Layer 5 of a small transformer language model trained on English Wikipedia (8 layers, counted from 0, width 128).
A neuron adds its activation times its output weights to the MLP's output. To switch it off is to set its activation to zero at one token and run the rest of the model.

Output weights of the MLP neurons that the questions are about. A number n stands for (n - 128) times 0.002.
n10: 112, 129, 136, 72, 147, 122, 144, 175, 89, 131, 102, 138, 121, 151, 123, 110, 169, 163, 175, 109, 139, 105, 122, 103, 168, 128, 91, 90, 110, 139, 176, 97, 111, 116, 138, 109, 83, 80, 133, 114, 73, 96, 62, 114, 190, 118, 117, 151, 74, 94, 119, 104, 140, 186, 85, 107, 221, 139, 98, 157, 128, 117, 143, 89, 155, 131, 125, 153, 99, 85, 109, 111, 103, 143, 227, 112, 76, 146, 112, 151, 160, 124, 140, 123, 127, 130, 117, 171, 162, 152, 52, 125, 115, 140, 153, 107, 119, 219, 82, 191, 122, 171, 142, 145, 137, 84, 133, 149, 135, 134, 113, 163, 130, 156, 111, 132, 117, 137, 106, 189, 132, 148, 152, 141, 118, 105, 137, 121
n95: 72, 129, 103, 221, 179, 139, 149, 131, 156, 73, 148, 117, 103, 177, 163, 109, 130, 79, 53, 125, 149, 217, 93, 133, 84, 118, 95, 99, 71, 172, 145, 83, 151, 126, 146, 100, 155, 130, 134, 155, 194, 101, 143, 95, 140, 167, 158, 119, 207, 112, 161, 61, 113, 95, 158, 96, 143, 138, 127, 177, 96, 92, 114, 130, 124, 145, 98, 102, 95, 133, 93, 112, 133, 133, 139, 184, 117, 127, 127, 109, 108, 82, 102, 98, 165, 94, 155, 148, 148, 141, 152, 87, 199, 102, 119, 101, 154, 124, 154, 81, 98, 148, 173, 115, 114, 73, 170, 146, 164, 104, 122, 182, 69, 131, 168, 78, 178, 128, 121, 97, 160, 128, 97, 132, 109, 157, 74, 176
n272: 183, 80, 139, 125, 135, 93, 16, 126, 55, 128, 95, 51, 148, 131, 166, 104, 121, 144, 158, 101, 48, 121, 154, 184, 134, 65, 157, 174, 137, 130, 151, 115, 106, 117, 106, 80, 123, 111, 134, 156, 141, 72, 129, 129, 153, 157, 148, 124, 216, 195, 172, 142, 190, 167, 96, 157, 115, 120, 112, 168, 120, 114, 140, 170, 137, 113, 115, 158, 99, 178, 80, 120, 144, 97, 93, 159, 125, 163, 135, 92, 86, 170, 137, 103, 100, 98, 122, 172, 99, 111, 130, 79, 77, 131, 112, 200, 131, 194, 80, 111, 118, 175, 105, 105, 173, 194, 99, 108, 77, 146, 132, 100, 69, 150, 126, 125, 142, 147, 127, 210, 88, 126, 83, 160, 163, 149, 204, 145
n377: 129, 225, 162, 75, 140, 103, 185, 126, 123, 135, 121, 158, 68, 172, 102, 213, 218, 153, 210, 106, 109, 141, 97, 131, 127, 98, 143, 166, 96, 72, 117, 204, 124, 184, 90, 182, 108, 71, 150, 127, 157, 111, 119, 134, 120, 111, 162, 102, 171, 106, 133, 129, 98, 149, 190, 108, 92, 220, 127, 103, 72, 94, 91, 148, 45, 138, 156, 113, 114, 178, 97, 215, 184, 143, 176, 141, 97, 138, 47, 154, 106, 114, 193, 101, 115, 95, 133, 123, 167, 88, 124, 57, 66, 138, 92, 93, 161, 154, 141, 107, 158, 191, 133, 141, 59, 84, 186, 127, 64, 148, 118, 90, 30, 95, 99, 174, 150, 162, 181, 135, 113, 84, 135, 10, 75, 64, 249, 92
n481: 133, 226, 132, 161, 133, 147, 136, 83, 93, 81, 74, 138, 144, 86, 156, 112, 83, 132, 130, 60, 107, 136, 112, 105, 19, 196, 103, 122, 125, 134, 172, 157, 98, 130, 199, 166, 126, 138, 150, 115, 180, 101, 127, 166, 112, 105, 86, 173, 137, 88, 95, 146, 161, 118, 116, 113, 127, 152, 129, 102, 116, 196, 122, 71, 139, 134, 113, 146, 129, 101, 166, 187, 78, 49, 72, 155, 163, 150, 122, 191, 131, 107, 169, 119, 78, 150, 68, 138, 139, 102, 84, 111, 125, 238, 164, 113, 123, 161, 195, 67, 90, 149, 152, 144, 142, 112, 139, 128, 144, 82, 138, 193, 153, 117, 149, 150, 96, 80, 108, 134, 139, 101, 161, 148, 129, 182, 83, 112
n488: 150, 168, 164, 110, 160, 113, 97, 131, 199, 94, 191, 126, 155, 134, 133, 72, 178, 156, 133, 167, 142, 147, 142, 125, 119, 122, 125, 101, 107, 143, 199, 129, 86, 140, 166, 116, 55, 190, 181, 65, 98, 114, 172, 135, 127, 119, 171, 138, 132, 167, 139, 140, 147, 132, 141, 146, 148, 146, 131, 101, 47, 176, 135, 96, 59, 143, 72, 115, 99, 163, 97, 137, 155, 127, 119, 163, 122, 143, 115, 55, 75, 78, 167, 186, 112, 83, 132, 104, 51, 104, 154, 124, 108, 134, 178, 110, 131, 144, 83, 74, 117, 117, 108, 170, 130, 146, 153, 147, 128, 104, 77, 50, 126, 124, 146, 86, 98, 120, 133, 209, 199, 126, 109, 113, 143, 81, 101, 134
n512: 139, 145, 63, 172, 125, 129, 192, 87, 175, 132, 111, 150, 146, 154, 154, 134, 122, 190, 124, 145, 122, 141, 143, 151, 154, 58, 123, 83, 110, 141, 90, 115, 119, 176, 144, 131, 120, 131, 139, 144, 153, 109, 109, 140, 130, 126, 197, 146, 141, 71, 92, 166, 110, 149, 138, 82, 129, 130, 102, 143, 89, 168, 138, 201, 113, 114, 190, 132, 107, 139, 191, 157, 153, 182, 59, 121, 134, 98, 130, 135, 56, 114, 147, 123, 134, 91, 114, 110, 127, 143, 154, 97, 94, 96, 158, 154, 111, 140, 137, 71, 108, 93, 124, 188, 115, 76, 99, 130, 124, 180, 94, 104, 71, 178, 121, 128, 140, 157, 110, 109, 146, 95, 72, 147, 112, 154, 110, 112
n572: 97, 137, 116, 142, 89, 115, 121, 80, 72, 145, 68, 116, 60, 177, 145, 116, 129, 148, 151, 193, 105, 185, 177, 78, 131, 167, 155, 166, 108, 154, 120, 125, 112, 119, 110, 167, 154, 128, 86, 164, 170, 123, 103, 110, 156, 105, 131, 89, 133, 82, 89, 116, 149, 145, 100, 105, 111, 126, 147, 87, 156, 195, 158, 151, 118, 155, 136, 114, 105, 140, 130, 179, 108, 93, 148, 117, 112, 130, 124, 145, 147, 135, 101, 169, 166, 115, 110, 155, 112, 123, 175, 186, 175, 151, 115, 88, 121, 135, 117, 148, 188, 186, 180, 85, 103, 88, 73, 107, 123, 90, 130, 154, 126, 136, 156, 163, 55, 50, 62, 200, 96, 106, 107, 120, 129, 125, 95, 167
n660: 96, 173, 151, 104, 129, 121, 41, 106, 119, 172, 184, 94, 110, 105, 192, 165, 125, 76, 127, 83, 133, 95, 122, 163, 174, 178, 98, 133, 160, 100, 78, 64, 179, 62, 170, 125, 137, 140, 121, 127, 177, 128, 147, 78, 184, 146, 90, 81, 112, 126, 77, 125, 98, 101, 105, 164, 148, 93, 123, 147, 151, 200, 120, 117, 71, 125, 115, 132, 158, 177, 193, 114, 93, 110, 166, 128, 132, 97, 128, 83, 151, 97, 105, 132, 92, 174, 97, 135, 160, 138, 110, 130, 169, 100, 76, 125, 127, 142, 164, 163, 126, 172, 179, 105, 112, 148, 129, 183, 106, 109, 165, 175, 103, 139, 59, 197, 184, 133, 114, 37, 106, 126, 169, 171, 47, 165, 174, 117
n708: 111, 104, 136, 124, 142, 111, 83, 115, 110, 77, 161, 80, 153, 139, 181, 177, 157, 138, 134, 134, 95, 133, 112, 227, 103, 155, 109, 146, 145, 155, 148, 147, 144, 197, 137, 131, 108, 146, 108, 90, 90, 75, 117, 150, 163, 118, 130, 132, 122, 127, 80, 128, 169, 87, 145, 112, 140, 176, 100, 92, 173, 146, 118, 88, 153, 131, 134, 94, 131, 148, 149, 86, 165, 106, 102, 155, 174, 153, 178, 147, 131, 88, 124, 87, 148, 85, 95, 143, 124, 162, 149, 68, 107, 89, 103, 105, 176, 82, 102, 134, 132, 145, 106, 124, 151, 104, 168, 168, 165, 158, 99, 118, 114, 121, 121, 83, 74, 172, 128, 114, 175, 117, 95, 128, 79, 177, 99, 106
n735: 107, 173, 118, 126, 200, 91, 141, 159, 180, 178, 178, 131, 137, 79, 152, 181, 128, 130, 143, 159, 126, 145, 63, 165, 187, 129, 69, 111, 118, 173, 122, 83, 85, 134, 102, 157, 122, 134, 130, 96, 92, 144, 151, 88, 165, 178, 182, 145, 68, 63, 138, 115, 125, 101, 127, 221, 104, 125, 130, 103, 180, 47, 183, 140, 162, 94, 88, 92, 136, 69, 119, 66, 149, 110, 127, 128, 162, 189, 176, 108, 167, 76, 112, 94, 51, 60, 91, 117, 50, 161, 152, 173, 142, 61, 133, 123, 148, 107, 83, 95, 144, 106, 127, 148, 69, 124, 96, 64, 141, 137, 94, 142, 159, 218, 148, 59, 126, 118, 176, 150, 87, 152, 138, 192, 44, 186, 180, 140
n758: 109, 87, 66, 51, 119, 76, 90, 65, 78, 82, 87, 121, 108, 136, 119, 149, 151, 112, 111, 97, 60, 91, 142, 140, 155, 116, 170, 113, 150, 117, 138, 67, 77, 69, 144, 121, 123, 142, 143, 165, 137, 105, 112, 153, 214, 130, 105, 105, 110, 98, 76, 175, 123, 124, 135, 134, 192, 156, 41, 152, 154, 143, 166, 140, 154, 124, 127, 125, 126, 181, 43, 152, 94, 69, 116, 79, 139, 131, 84, 114, 125, 89, 150, 135, 132, 141, 191, 125, 189, 100, 127, 186, 117, 150, 111, 161, 171, 136, 112, 115, 171, 150, 171, 78, 174, 167, 110, 158, 84, 178, 153, 117, 110, 240, 142, 163, 130, 157, 176, 65, 104, 177, 143, 163, 129, 114, 189, 170

Each question names a token from some text and the token that comes next. It shows the activations a of the neurons there, in the order above. A number n stands for (n - 128) times 0.067.

Then comes g, the gradient of the next token's log-probability with respect to the MLP's output, scaled to length 1. A neuron's effect is roughly proportional to its activation times (output weights . g). A number n stands for (n - 128) times 0.0026.

" living", then " with"
a: 128, 127, 127, 128, 128, 126, 126, 128, 128, 151, 128, 183
g: 150, 147, 140, 187, 114, 103, 147, 172, 134, 121, 193, 83, 106, 157, 119, 96, 95, 101, 122, 108, 94, 112, 139, 124, 158, 141, 137, 114, 91, 191, 98, 207, 98, 130, 157, 188, 127, 107, 188, 118, 171, 112, 136, 132, 99, 157, 177, 164, 119, 123, 43, 128, 91, 119, 180, 117, 103, 145, 129, 76, 67, 157, 148, 151, 121, 125, 134, 93, 103, 177, 66, 89, 76, 167, 140, 155, 116, 117, 143, 152, 175, 94, 89, 108, 104, 147, 147, 228, 134, 104, 124, 189, 111, 110, 60, 155, 101, 180, 108, 111, 121, 138, 86, 141, 112, 103, 132, 162, 138, 167, 138, 146, 138, 110, 51, 138, 112, 144, 166, 76, 72, 189, 74, 136, 127, 114, 147, 89
Switching off which neuron hurts the next token most? n758

"s", then " and"
a: 194, 128, 153, 128, 150, 126, 126, 128, 193, 126, 128, 174
g: 144, 119, 177, 167, 73, 184, 83, 164, 101, 152, 164, 62, 94, 103, 137, 98, 95, 139, 87, 99, 125, 64, 139, 200, 119, 131, 71, 118, 101, 113, 96, 129, 139, 177, 129, 132, 155, 131, 147, 175, 124, 152, 115, 78, 83, 159, 150, 101, 131, 164, 132, 162, 77, 127, 155, 83, 150, 139, 73, 185, 121, 152, 132, 110, 130, 165, 93, 155, 152, 141, 163, 150, 124, 154, 130, 127, 140, 81, 147, 168, 59, 76, 100, 117, 104, 138, 156, 188, 201, 111, 132, 101, 120, 156, 69, 122, 192, 156, 108, 94, 116, 154, 94, 156, 163, 190, 148, 118, 115, 147, 139, 152, 96, 110, 120, 155, 114, 207, 182, 84, 82, 127, 82, 120, 107, 60, 159, 80
Switching off which neuron hurts the next token most? n660

" There", then " were"
a: 133, 128, 127, 128, 130, 127, 127, 128, 128, 145, 128, 128
g: 137, 138, 148, 76, 117, 115, 119, 140, 115, 77, 57, 141, 187, 101, 165, 158, 96, 135, 75, 142, 116, 143, 172, 164, 153, 186, 209, 122, 92, 131, 113, 156, 168, 142, 127, 61, 76, 137, 134, 145, 107, 117, 120, 126, 136, 145, 110, 121, 179, 154, 133, 118, 205, 130, 174, 128, 119, 64, 30, 132, 143, 52, 102, 99, 89, 106, 112, 163, 80, 230, 131, 78, 90, 134, 139, 142, 135, 104, 120, 142, 183, 95, 157, 133, 160, 122, 141, 112, 178, 131, 125, 126, 115, 77, 177, 66, 120, 153, 185, 151, 178, 102, 166, 138, 112, 119, 124, 128, 107, 148, 124, 98, 84, 112, 132, 162, 140, 143, 147, 80, 102, 107, 128, 106, 75, 177, 156, 159
Switching off which neuron hurts the next token most? n708

"’", then "s"
a: 127, 126, 180, 128, 128, 138, 128, 128, 128, 169, 159, 126
g: 160, 137, 121, 107, 205, 91, 109, 112, 140, 134, 208, 138, 126, 166, 128, 140, 194, 148, 128, 152, 134, 209, 121, 131, 117, 159, 103, 135, 97, 197, 189, 101, 118, 86, 125, 124, 133, 117, 177, 116, 125, 83, 68, 143, 172, 122, 113, 92, 83, 155, 102, 118, 158, 186, 83, 86, 115, 83, 130, 181, 143, 98, 140, 136, 91, 108, 108, 78, 140, 111, 136, 104, 149, 65, 127, 137, 149, 173, 115, 71, 118, 154, 129, 181, 73, 149, 116, 114, 89, 126, 119, 146, 137, 59, 173, 132, 153, 114, 129, 133, 122, 112, 70, 99, 150, 150, 212, 68, 182, 117, 146, 106, 126, 135, 172, 180, 87, 159, 76, 122, 65, 67, 137, 117, 100, 123, 169, 161
Switching off which neuron hurts the next token most? n735

" paper", then " deal"
a: 128, 157, 126, 128, 125, 127, 128, 127, 128, 170, 128, 126
g: 93, 148, 95, 142, 123, 140, 124, 106, 99, 123, 128, 175, 128, 152, 180, 65, 79, 84, 65, 121, 179, 132, 95, 76, 120, 145, 165, 130, 84, 94, 136, 117, 126, 156, 87, 106, 137, 175, 175, 66, 94, 112, 99, 122, 108, 142, 82, 186, 132, 126, 167, 96, 136, 41, 182, 139, 172, 118, 148, 227, 132, 135, 121, 92, 150, 158, 147, 153, 159, 157, 166, 57, 101, 126, 188, 171, 91, 166, 85, 142, 128, 134, 128, 151, 173, 137, 157, 138, 146, 94, 153, 108, 121, 143, 107, 105, 165, 201, 102, 96, 117, 174, 136, 182, 146, 134, 104, 146, 188, 93, 169, 69, 147, 116, 113, 110, 71, 154, 101, 100, 171, 124, 91, 113, 80, 93, 121, 142
Switching off which neuron hurts the next token most? n95

" J", then "ur"
a: 127, 126, 152, 128, 133, 128, 184, 128, 128, 128, 128, 127
g: 148, 135, 129, 197, 71, 166, 111, 139, 151, 142, 147, 19, 158, 119, 116, 113, 62, 191, 122, 145, 155, 85, 142, 226, 115, 132, 129, 131, 135, 173, 89, 124, 51, 135, 126, 115, 57, 163, 155, 131, 117, 142, 119, 131, 127, 110, 168, 169, 140, 54, 136, 141, 82, 133, 148, 178, 118, 109, 113, 109, 116, 67, 171, 170, 167, 96, 196, 112, 83, 95, 186, 156, 136, 88, 133, 119, 133, 120, 112, 67, 159, 172, 119, 84, 122, 141, 127, 107, 100, 132, 124, 112, 153, 132, 139, 70, 107, 106, 133, 133, 170, 168, 206, 136, 144, 129, 92, 121, 96, 171, 127, 141, 148, 126, 107, 70, 170, 60, 127, 159, 157, 95, 151, 127, 93, 128, 128, 146
Which two neurons, each switched off alone, lower its probability most, in order? n512, n272

"5", then "3"
a: 126, 126, 128, 128, 134, 128, 148, 160, 127, 171, 128, 128
g: 85, 95, 88, 191, 87, 159, 150, 128, 70, 111, 104, 157, 112, 78, 93, 139, 153, 121, 151, 117, 187, 163, 90, 52, 179, 156, 172, 157, 97, 114, 83, 98, 176, 92, 107, 144, 101, 95, 122, 150, 115, 121, 225, 123, 155, 165, 123, 133, 140, 130, 111, 114, 141, 157, 98, 108, 160, 121, 148, 128, 159, 130, 38, 123, 120, 130, 65, 127, 134, 103, 110, 138, 160, 57, 113, 119, 68, 145, 142, 154, 171, 153, 125, 123, 116, 86, 149, 114, 153, 156, 96, 149, 119, 97, 99, 138, 200, 148, 174, 153, 137, 160, 147, 132, 113, 163, 73, 114, 127, 136, 169, 122, 140, 133, 68, 212, 83, 43, 167, 169, 137, 159, 110, 153, 166, 128, 152, 80
Which neuron, switched off, raises the next token's probability most? n708

" ", then " |"
a: 128, 137, 126, 128, 128, 125, 142, 213, 128, 128, 128, 128
g: 183, 178, 83, 99, 101, 115, 113, 121, 155, 129, 158, 113, 78, 110, 137, 134, 153, 173, 122, 214, 114, 150, 120, 64, 54, 115, 90, 144, 120, 109, 172, 143, 91, 107, 136, 66, 107, 166, 142, 141, 97, 93, 60, 100, 174, 140, 142, 131, 142, 161, 119, 128, 93, 138, 160, 65, 129, 134, 137, 116, 132, 162, 134, 106, 103, 123, 104, 147, 118, 94, 118, 122, 159, 130, 199, 149, 152, 131, 143, 72, 76, 125, 111, 186, 89, 137, 187, 184, 137, 89, 141, 154, 168, 160, 202, 192, 105, 136, 125, 151, 154, 110, 93, 142, 72, 98, 65, 115, 151, 174, 148, 148, 132, 132, 105, 135, 101, 129, 185, 171, 149, 42, 132, 188, 83, 75, 101, 122
Switching off which neuron hurts the next token most? n572

"s", then " List"
a: 126, 153, 161, 126, 174, 126, 127, 126, 126, 127, 128, 139
g: 151, 100, 141, 145, 97, 178, 123, 163, 148, 112, 160, 160, 183, 129, 171, 197, 117, 142, 186, 126, 92, 154, 165, 139, 115, 100, 110, 120, 126, 156, 162, 134, 86, 77, 67, 75, 107, 65, 129, 138, 110, 156, 135, 110, 106, 153, 170, 83, 185, 99, 105, 125, 139, 127, 124, 151, 141, 76, 177, 188, 147, 177, 153, 70, 98, 151, 58, 119, 118, 115, 152, 89, 101, 29, 140, 124, 141, 175, 122, 157, 117, 170, 167, 79, 120, 126, 112, 158, 145, 119, 156, 76, 128, 166, 114, 137, 32, 145, 127, 132, 126, 91, 101, 133, 74, 163, 124, 140, 111, 195, 140, 127, 94, 147, 188, 179, 84, 105, 135, 121, 47, 154, 105, 104, 127, 110, 138, 151
Which two neurons, each switched off alone, lower its probability most, in order? n272, n481

"ness", then "ee"
a: 126, 128, 142, 128, 126, 126, 126, 128, 128, 160, 125, 155
g: 165, 125, 180, 139, 143, 124, 158, 103, 94, 74, 155, 128, 96, 105, 123, 170, 97, 134, 129, 153, 116, 113, 188, 119, 180, 127, 106, 177, 169, 83, 83, 122, 126, 125, 165, 72, 182, 158, 109, 119, 124, 139, 102, 149, 92, 123, 146, 92, 148, 112, 126, 105, 150, 122, 154, 119, 161, 156, 175, 92, 127, 153, 90, 85, 138, 118, 187, 160, 84, 112, 147, 180, 66, 121, 89, 149, 174, 97, 136, 93, 112, 82, 110, 29, 136, 143, 157, 186, 209, 98, 89, 136, 130, 159, 111, 96, 131, 118, 180, 120, 112, 130, 173, 158, 114, 117, 98, 142, 94, 128, 109, 120, 147, 164, 77, 151, 72, 170, 224, 97, 148, 150, 70, 108, 159, 97, 158, 42
Switching off which neuron hurts the next token most? n758

"3", then "\n"
a: 163, 127, 175, 126, 140, 147, 128, 128, 133, 128, 144, 128
g: 99, 123, 151, 77, 147, 192, 128, 141, 172, 110, 118, 117, 166, 162, 76, 152, 151, 75, 145, 26, 176, 50, 116, 76, 139, 91, 134, 138, 106, 170, 169, 151, 52, 138, 85, 89, 81, 149, 127, 46, 140, 100, 155, 189, 116, 128, 135, 140, 133, 111, 149, 118, 182, 128, 82, 107, 162, 44, 137, 94, 149, 150, 113, 154, 84, 128, 146, 137, 90, 101, 98, 127, 193, 139, 120, 89, 101, 122, 114, 145, 125, 166, 116, 152, 154, 159, 104, 153, 89, 168, 139, 87, 133, 140, 97, 138, 136, 146, 187, 110, 118, 187, 156, 94, 114, 113, 101, 174, 164, 81, 83, 143, 130, 131, 127, 150, 159, 219, 144, 153, 144, 119, 176, 93, 143, 124, 145, 137
Switching off which neuron hurts the next token most? n10

" a", then " pro"
a: 128, 182, 126, 126, 126, 128, 128, 182, 128, 155, 127, 127
g: 74, 96, 86, 134, 120, 106, 120, 147, 159, 145, 140, 179, 65, 107, 165, 77, 161, 140, 139, 85, 79, 141, 151, 165, 99, 116, 81, 106, 64, 123, 132, 150, 116, 186, 167, 101, 122, 179, 144, 114, 147, 98, 116, 148, 176, 145, 137, 143, 91, 162, 97, 180, 103, 40, 177, 50, 118, 101, 135, 138, 164, 124, 150, 92, 149, 176, 147, 126, 82, 138, 151, 126, 151, 167, 126, 71, 184, 92, 172, 103, 141, 160, 113, 114, 109, 142, 157, 113, 149, 47, 124, 165, 106, 96, 146, 97, 189, 157, 111, 127, 96, 187, 163, 186, 160, 123, 143, 155, 99, 76, 138, 72, 84, 179, 165, 116, 171, 84, 90, 179, 125, 148, 136, 116, 123, 111, 137, 85
Switching off which neuron hurts the next token most? n95

" Du", then "bb"
a: 128, 126, 164, 128, 126, 128, 128, 128, 128, 125, 134, 128
g: 137, 159, 170, 154, 136, 114, 125, 135, 97, 106, 52, 177, 77, 42, 112, 146, 95, 144, 87, 119, 127, 128, 99, 71, 140, 91, 136, 150, 58, 159, 133, 75, 182, 125, 108, 115, 68, 116, 139, 106, 124, 157, 165, 149, 130, 126, 58, 103, 127, 135, 160, 95, 134, 108, 192, 145, 125, 70, 152, 100, 109, 92, 178, 183, 143, 164, 136, 83, 87, 177, 64, 129, 211, 100, 173, 185, 109, 137, 88, 76, 116, 107, 126, 95, 148, 122, 162, 152, 150, 126, 91, 150, 140, 112, 145, 118, 150, 152, 167, 135, 183, 110, 157, 135, 93, 104, 148, 157, 199, 103, 94, 91, 164, 189, 142, 174, 100, 92, 134, 126, 108, 160, 105, 172, 129, 182, 150, 129
Switching off which neuron hurts the next token most? n735

" Woman", then " of"
a: 126, 128, 169, 128, 142, 127, 127, 128, 127, 125, 128, 128
g: 125, 124, 82, 70, 113, 91, 154, 85, 147, 128, 105, 117, 167, 93, 129, 80, 85, 219, 166, 127, 154, 117, 177, 189, 111, 112, 110, 170, 134, 104, 104, 111, 94, 192, 153, 110, 111, 106, 93, 120, 145, 147, 115, 101, 127, 109, 183, 159, 87, 169, 135, 121, 145, 83, 61, 151, 107, 126, 80, 101, 141, 133, 170, 132, 74, 89, 143, 199, 93, 87, 155, 70, 153, 146, 162, 99, 133, 182, 127, 119, 120, 120, 67, 132, 128, 130, 77, 142, 127, 98, 140, 181, 127, 112, 164, 156, 126, 87, 129, 178, 94, 114, 147, 162, 135, 172, 178, 141, 118, 170, 148, 129, 128, 110, 71, 177, 115, 167, 105, 204, 184, 86, 198, 119, 65, 87, 147, 131
Switching off which neuron hurts the next token most? n272

"ci", then "ation"
a: 169, 127, 139, 184, 128, 126, 128, 128, 128, 127, 127, 128
g: 82, 141, 117, 63, 178, 119, 149, 84, 148, 134, 101, 71, 119, 112, 171, 70, 117, 145, 181, 146, 110, 160, 166, 152, 79, 91, 120, 174, 151, 98, 180, 162, 106, 143, 194, 111, 80, 102, 140, 141, 131, 70, 193, 176, 133, 217, 133, 22, 77, 145, 118, 104, 151, 138, 138, 130, 119, 179, 98, 75, 147, 99, 111, 167, 84, 112, 133, 143, 150, 177, 125, 110, 127, 84, 146, 149, 163, 181, 54, 87, 168, 102, 151, 160, 126, 104, 147, 91, 132, 153, 150, 189, 150, 159, 142, 171, 123, 101, 103, 160, 105, 77, 103, 109, 139, 71, 74, 126, 148, 128, 127, 95, 142, 158, 159, 136, 133, 131, 133, 84, 110, 159, 141, 99, 126, 111, 111, 163
Which neuron, switched off, raises the next token's probability most? n10

" Board", then " for"
a: 128, 128, 127, 128, 126, 144, 126, 128, 131, 139, 127, 126
g: 141, 182, 131, 140, 120, 161, 90, 129, 139, 82, 181, 111, 117, 118, 160, 36, 132, 110, 74, 191, 77, 167, 168, 137, 173, 141, 156, 112, 134, 99, 109, 100, 119, 159, 87, 180, 117, 185, 94, 164, 132, 143, 117, 91, 124, 160, 178, 126, 130, 121, 98, 134, 118, 101, 124, 196, 154, 177, 149, 97, 121, 108, 42, 83, 162, 104, 202, 81, 90, 139, 140, 184, 87, 75, 162, 98, 131, 180, 116, 48, 200, 156, 120, 104, 133, 117, 115, 141, 131, 100, 141, 151, 108, 138, 151, 102, 172, 176, 123, 119, 116, 110, 170, 105, 141, 134, 173, 64, 85, 163, 159, 92, 133, 89, 134, 185, 126, 147, 110, 104, 110, 138, 65, 112, 139, 129, 90, 114
Switching off which neuron hurts the next token most? n488

" Charles", then " W"
a: 127, 128, 130, 128, 175, 128, 143, 128, 127, 127, 128, 128
g: 97, 119, 122, 177, 145, 171, 193, 103, 189, 113, 106, 67, 132, 103, 135, 171, 98, 166, 127, 117, 173, 161, 183, 82, 113, 137, 188, 110, 111, 173, 140, 119, 107, 155, 102, 140, 174, 60, 107, 99, 105, 141, 91, 144, 58, 164, 113, 122, 204, 180, 107, 164, 119, 147, 138, 101, 182, 83, 131, 145, 103, 121, 163, 114, 122, 158, 137, 61, 135, 115, 180, 75, 105, 129, 143, 122, 164, 143, 137, 59, 143, 99, 95, 63, 153, 73, 139, 94, 148, 135, 74, 185, 68, 121, 98, 94, 132, 116, 160, 140, 139, 127, 125, 143, 174, 144, 170, 153, 93, 148, 94, 105, 68, 183, 161, 120, 133, 73, 152, 99, 145, 121, 124, 128, 181, 129, 145, 63
Which neuron, switched off, raises the next token's probability most? n481

" of", then " the"
a: 128, 143, 127, 128, 174, 126, 128, 128, 128, 129, 127, 128
g: 132, 131, 121, 141, 179, 48, 86, 99, 100, 192, 170, 155, 185, 100, 70, 140, 130, 152, 84, 109, 115, 161, 105, 80, 62, 89, 38, 115, 129, 125, 98, 184, 119, 156, 152, 107, 88, 176, 138, 135, 161, 107, 119, 106, 98, 205, 105, 113, 106, 190, 65, 124, 96, 129, 139, 137, 99, 131, 98, 86, 116, 140, 144, 157, 140, 141, 126, 154, 66, 79, 110, 150, 101, 137, 114, 122, 166, 117, 141, 173, 184, 81, 135, 163, 108, 86, 154, 145, 126, 126, 182, 140, 120, 126, 168, 197, 136, 146, 83, 145, 143, 162, 78, 105, 130, 166, 159, 111, 153, 131, 133, 129, 141, 110, 93, 143, 184, 219, 94, 146, 88, 141, 188, 118, 119, 157, 89, 101
Switching off which neuron hurts the next token most? n481

" families", then " "
a: 214, 128, 128, 128, 133, 126, 128, 128, 127, 127, 128, 128
g: 123, 106, 117, 153, 48, 129, 111, 215, 195, 124, 115, 102, 114, 94, 138, 105, 98, 173, 135, 100, 99, 119, 138, 120, 112, 137, 122, 146, 125, 121, 137, 207, 145, 109, 151, 103, 123, 47, 202, 87, 90, 99, 170, 154, 122, 96, 91, 107, 98, 119, 101, 176, 145, 131, 105, 144, 185, 95, 105, 100, 114, 143, 159, 116, 178, 155, 44, 162, 121, 140, 106, 97, 146, 123, 93, 132, 118, 84, 113, 109, 98, 153, 104, 106, 188, 108, 112, 171, 169, 143, 154, 129, 112, 117, 43, 184, 191, 118, 131, 116, 184, 160, 126, 124, 115, 131, 172, 78, 115, 136, 102, 140, 197, 163, 129, 173, 174, 82, 93, 135, 175, 113, 142, 134, 149, 178, 56, 133
Switching off which neuron hurts the next token most? n10

"aging", then " Editor"
a: 128, 127, 194, 128, 179, 128, 159, 128, 128, 126, 128, 127
g: 180, 114, 97, 198, 123, 138, 78, 126, 182, 119, 130, 135, 165, 76, 117, 126, 129, 134, 103, 156, 104, 164, 107, 156, 122, 148, 102, 110, 71, 113, 115, 193, 133, 79, 120, 137, 159, 117, 93, 119, 92, 137, 112, 194, 98, 99, 92, 166, 77, 83, 174, 139, 168, 128, 156, 140, 159, 84, 184, 153, 139, 183, 125, 139, 130, 160, 160, 126, 100, 132, 113, 100, 127, 153, 155, 124, 158, 142, 142, 135, 97, 122, 166, 171, 129, 203, 171, 155, 99, 99, 121, 69, 182, 76, 102, 125, 206, 140, 140, 38, 69, 92, 105, 93, 112, 125, 145, 105, 149, 70, 149, 74, 152, 74, 125, 220, 107, 161, 130, 100, 110, 110, 111, 110, 82, 167, 160, 103
Switching off which neuron hurts the next token most? n481

",", then " D"
a: 126, 127, 128, 128, 129, 128, 126, 128, 128, 126, 146, 127
g: 138, 153, 89, 158, 139, 67, 179, 92, 168, 130, 119, 74, 100, 135, 73, 136, 125, 104, 151, 173, 134, 129, 122, 153, 172, 134, 139, 128, 184, 192, 132, 79, 76, 148, 141, 187, 119, 144, 114, 167, 166, 116, 146, 103, 137, 87, 155, 122, 132, 167, 131, 141, 173, 161, 80, 126, 115, 136, 155, 160, 104, 144, 144, 157, 15, 62, 165, 83, 82, 156, 114, 109, 135, 145, 149, 151, 160, 169, 106, 126, 133, 110, 136, 76, 133, 113, 162, 164, 123, 90, 31, 137, 119, 93, 44, 40, 123, 138, 169, 105, 126, 121, 104, 151, 106, 150, 77, 163, 112, 140, 138, 157, 103, 147, 215, 77, 113, 139, 119, 120, 148, 145, 139, 111, 143, 121, 184, 97
Switching off which neuron hurts the next token most? n735

"6", then "."
a: 126, 128, 128, 126, 128, 126, 149, 195, 128, 125, 128, 149
g: 175, 149, 96, 137, 160, 47, 107, 89, 106, 87, 169, 162, 112, 118, 132, 126, 146, 140, 161, 190, 80, 139, 132, 94, 63, 92, 132, 104, 76, 88, 211, 148, 179, 120, 95, 105, 139, 158, 114, 139, 104, 134, 165, 124, 164, 165, 133, 81, 77, 148, 169, 80, 111, 160, 129, 162, 81, 183, 142, 165, 163, 146, 127, 102, 141, 126, 163, 185, 138, 233, 139, 167, 147, 127, 126, 155, 118, 155, 84, 157, 124, 122, 93, 78, 112, 144, 130, 155, 65, 145, 123, 164, 94, 149, 145, 168, 87, 148, 95, 112, 129, 126, 92, 173, 94, 99, 160, 130, 158, 119, 78, 126, 159, 100, 159, 113, 133, 82, 159, 109, 167, 73, 120, 150, 123, 61, 89, 60
Which neuron, switched off, raises the next token's probability most? n758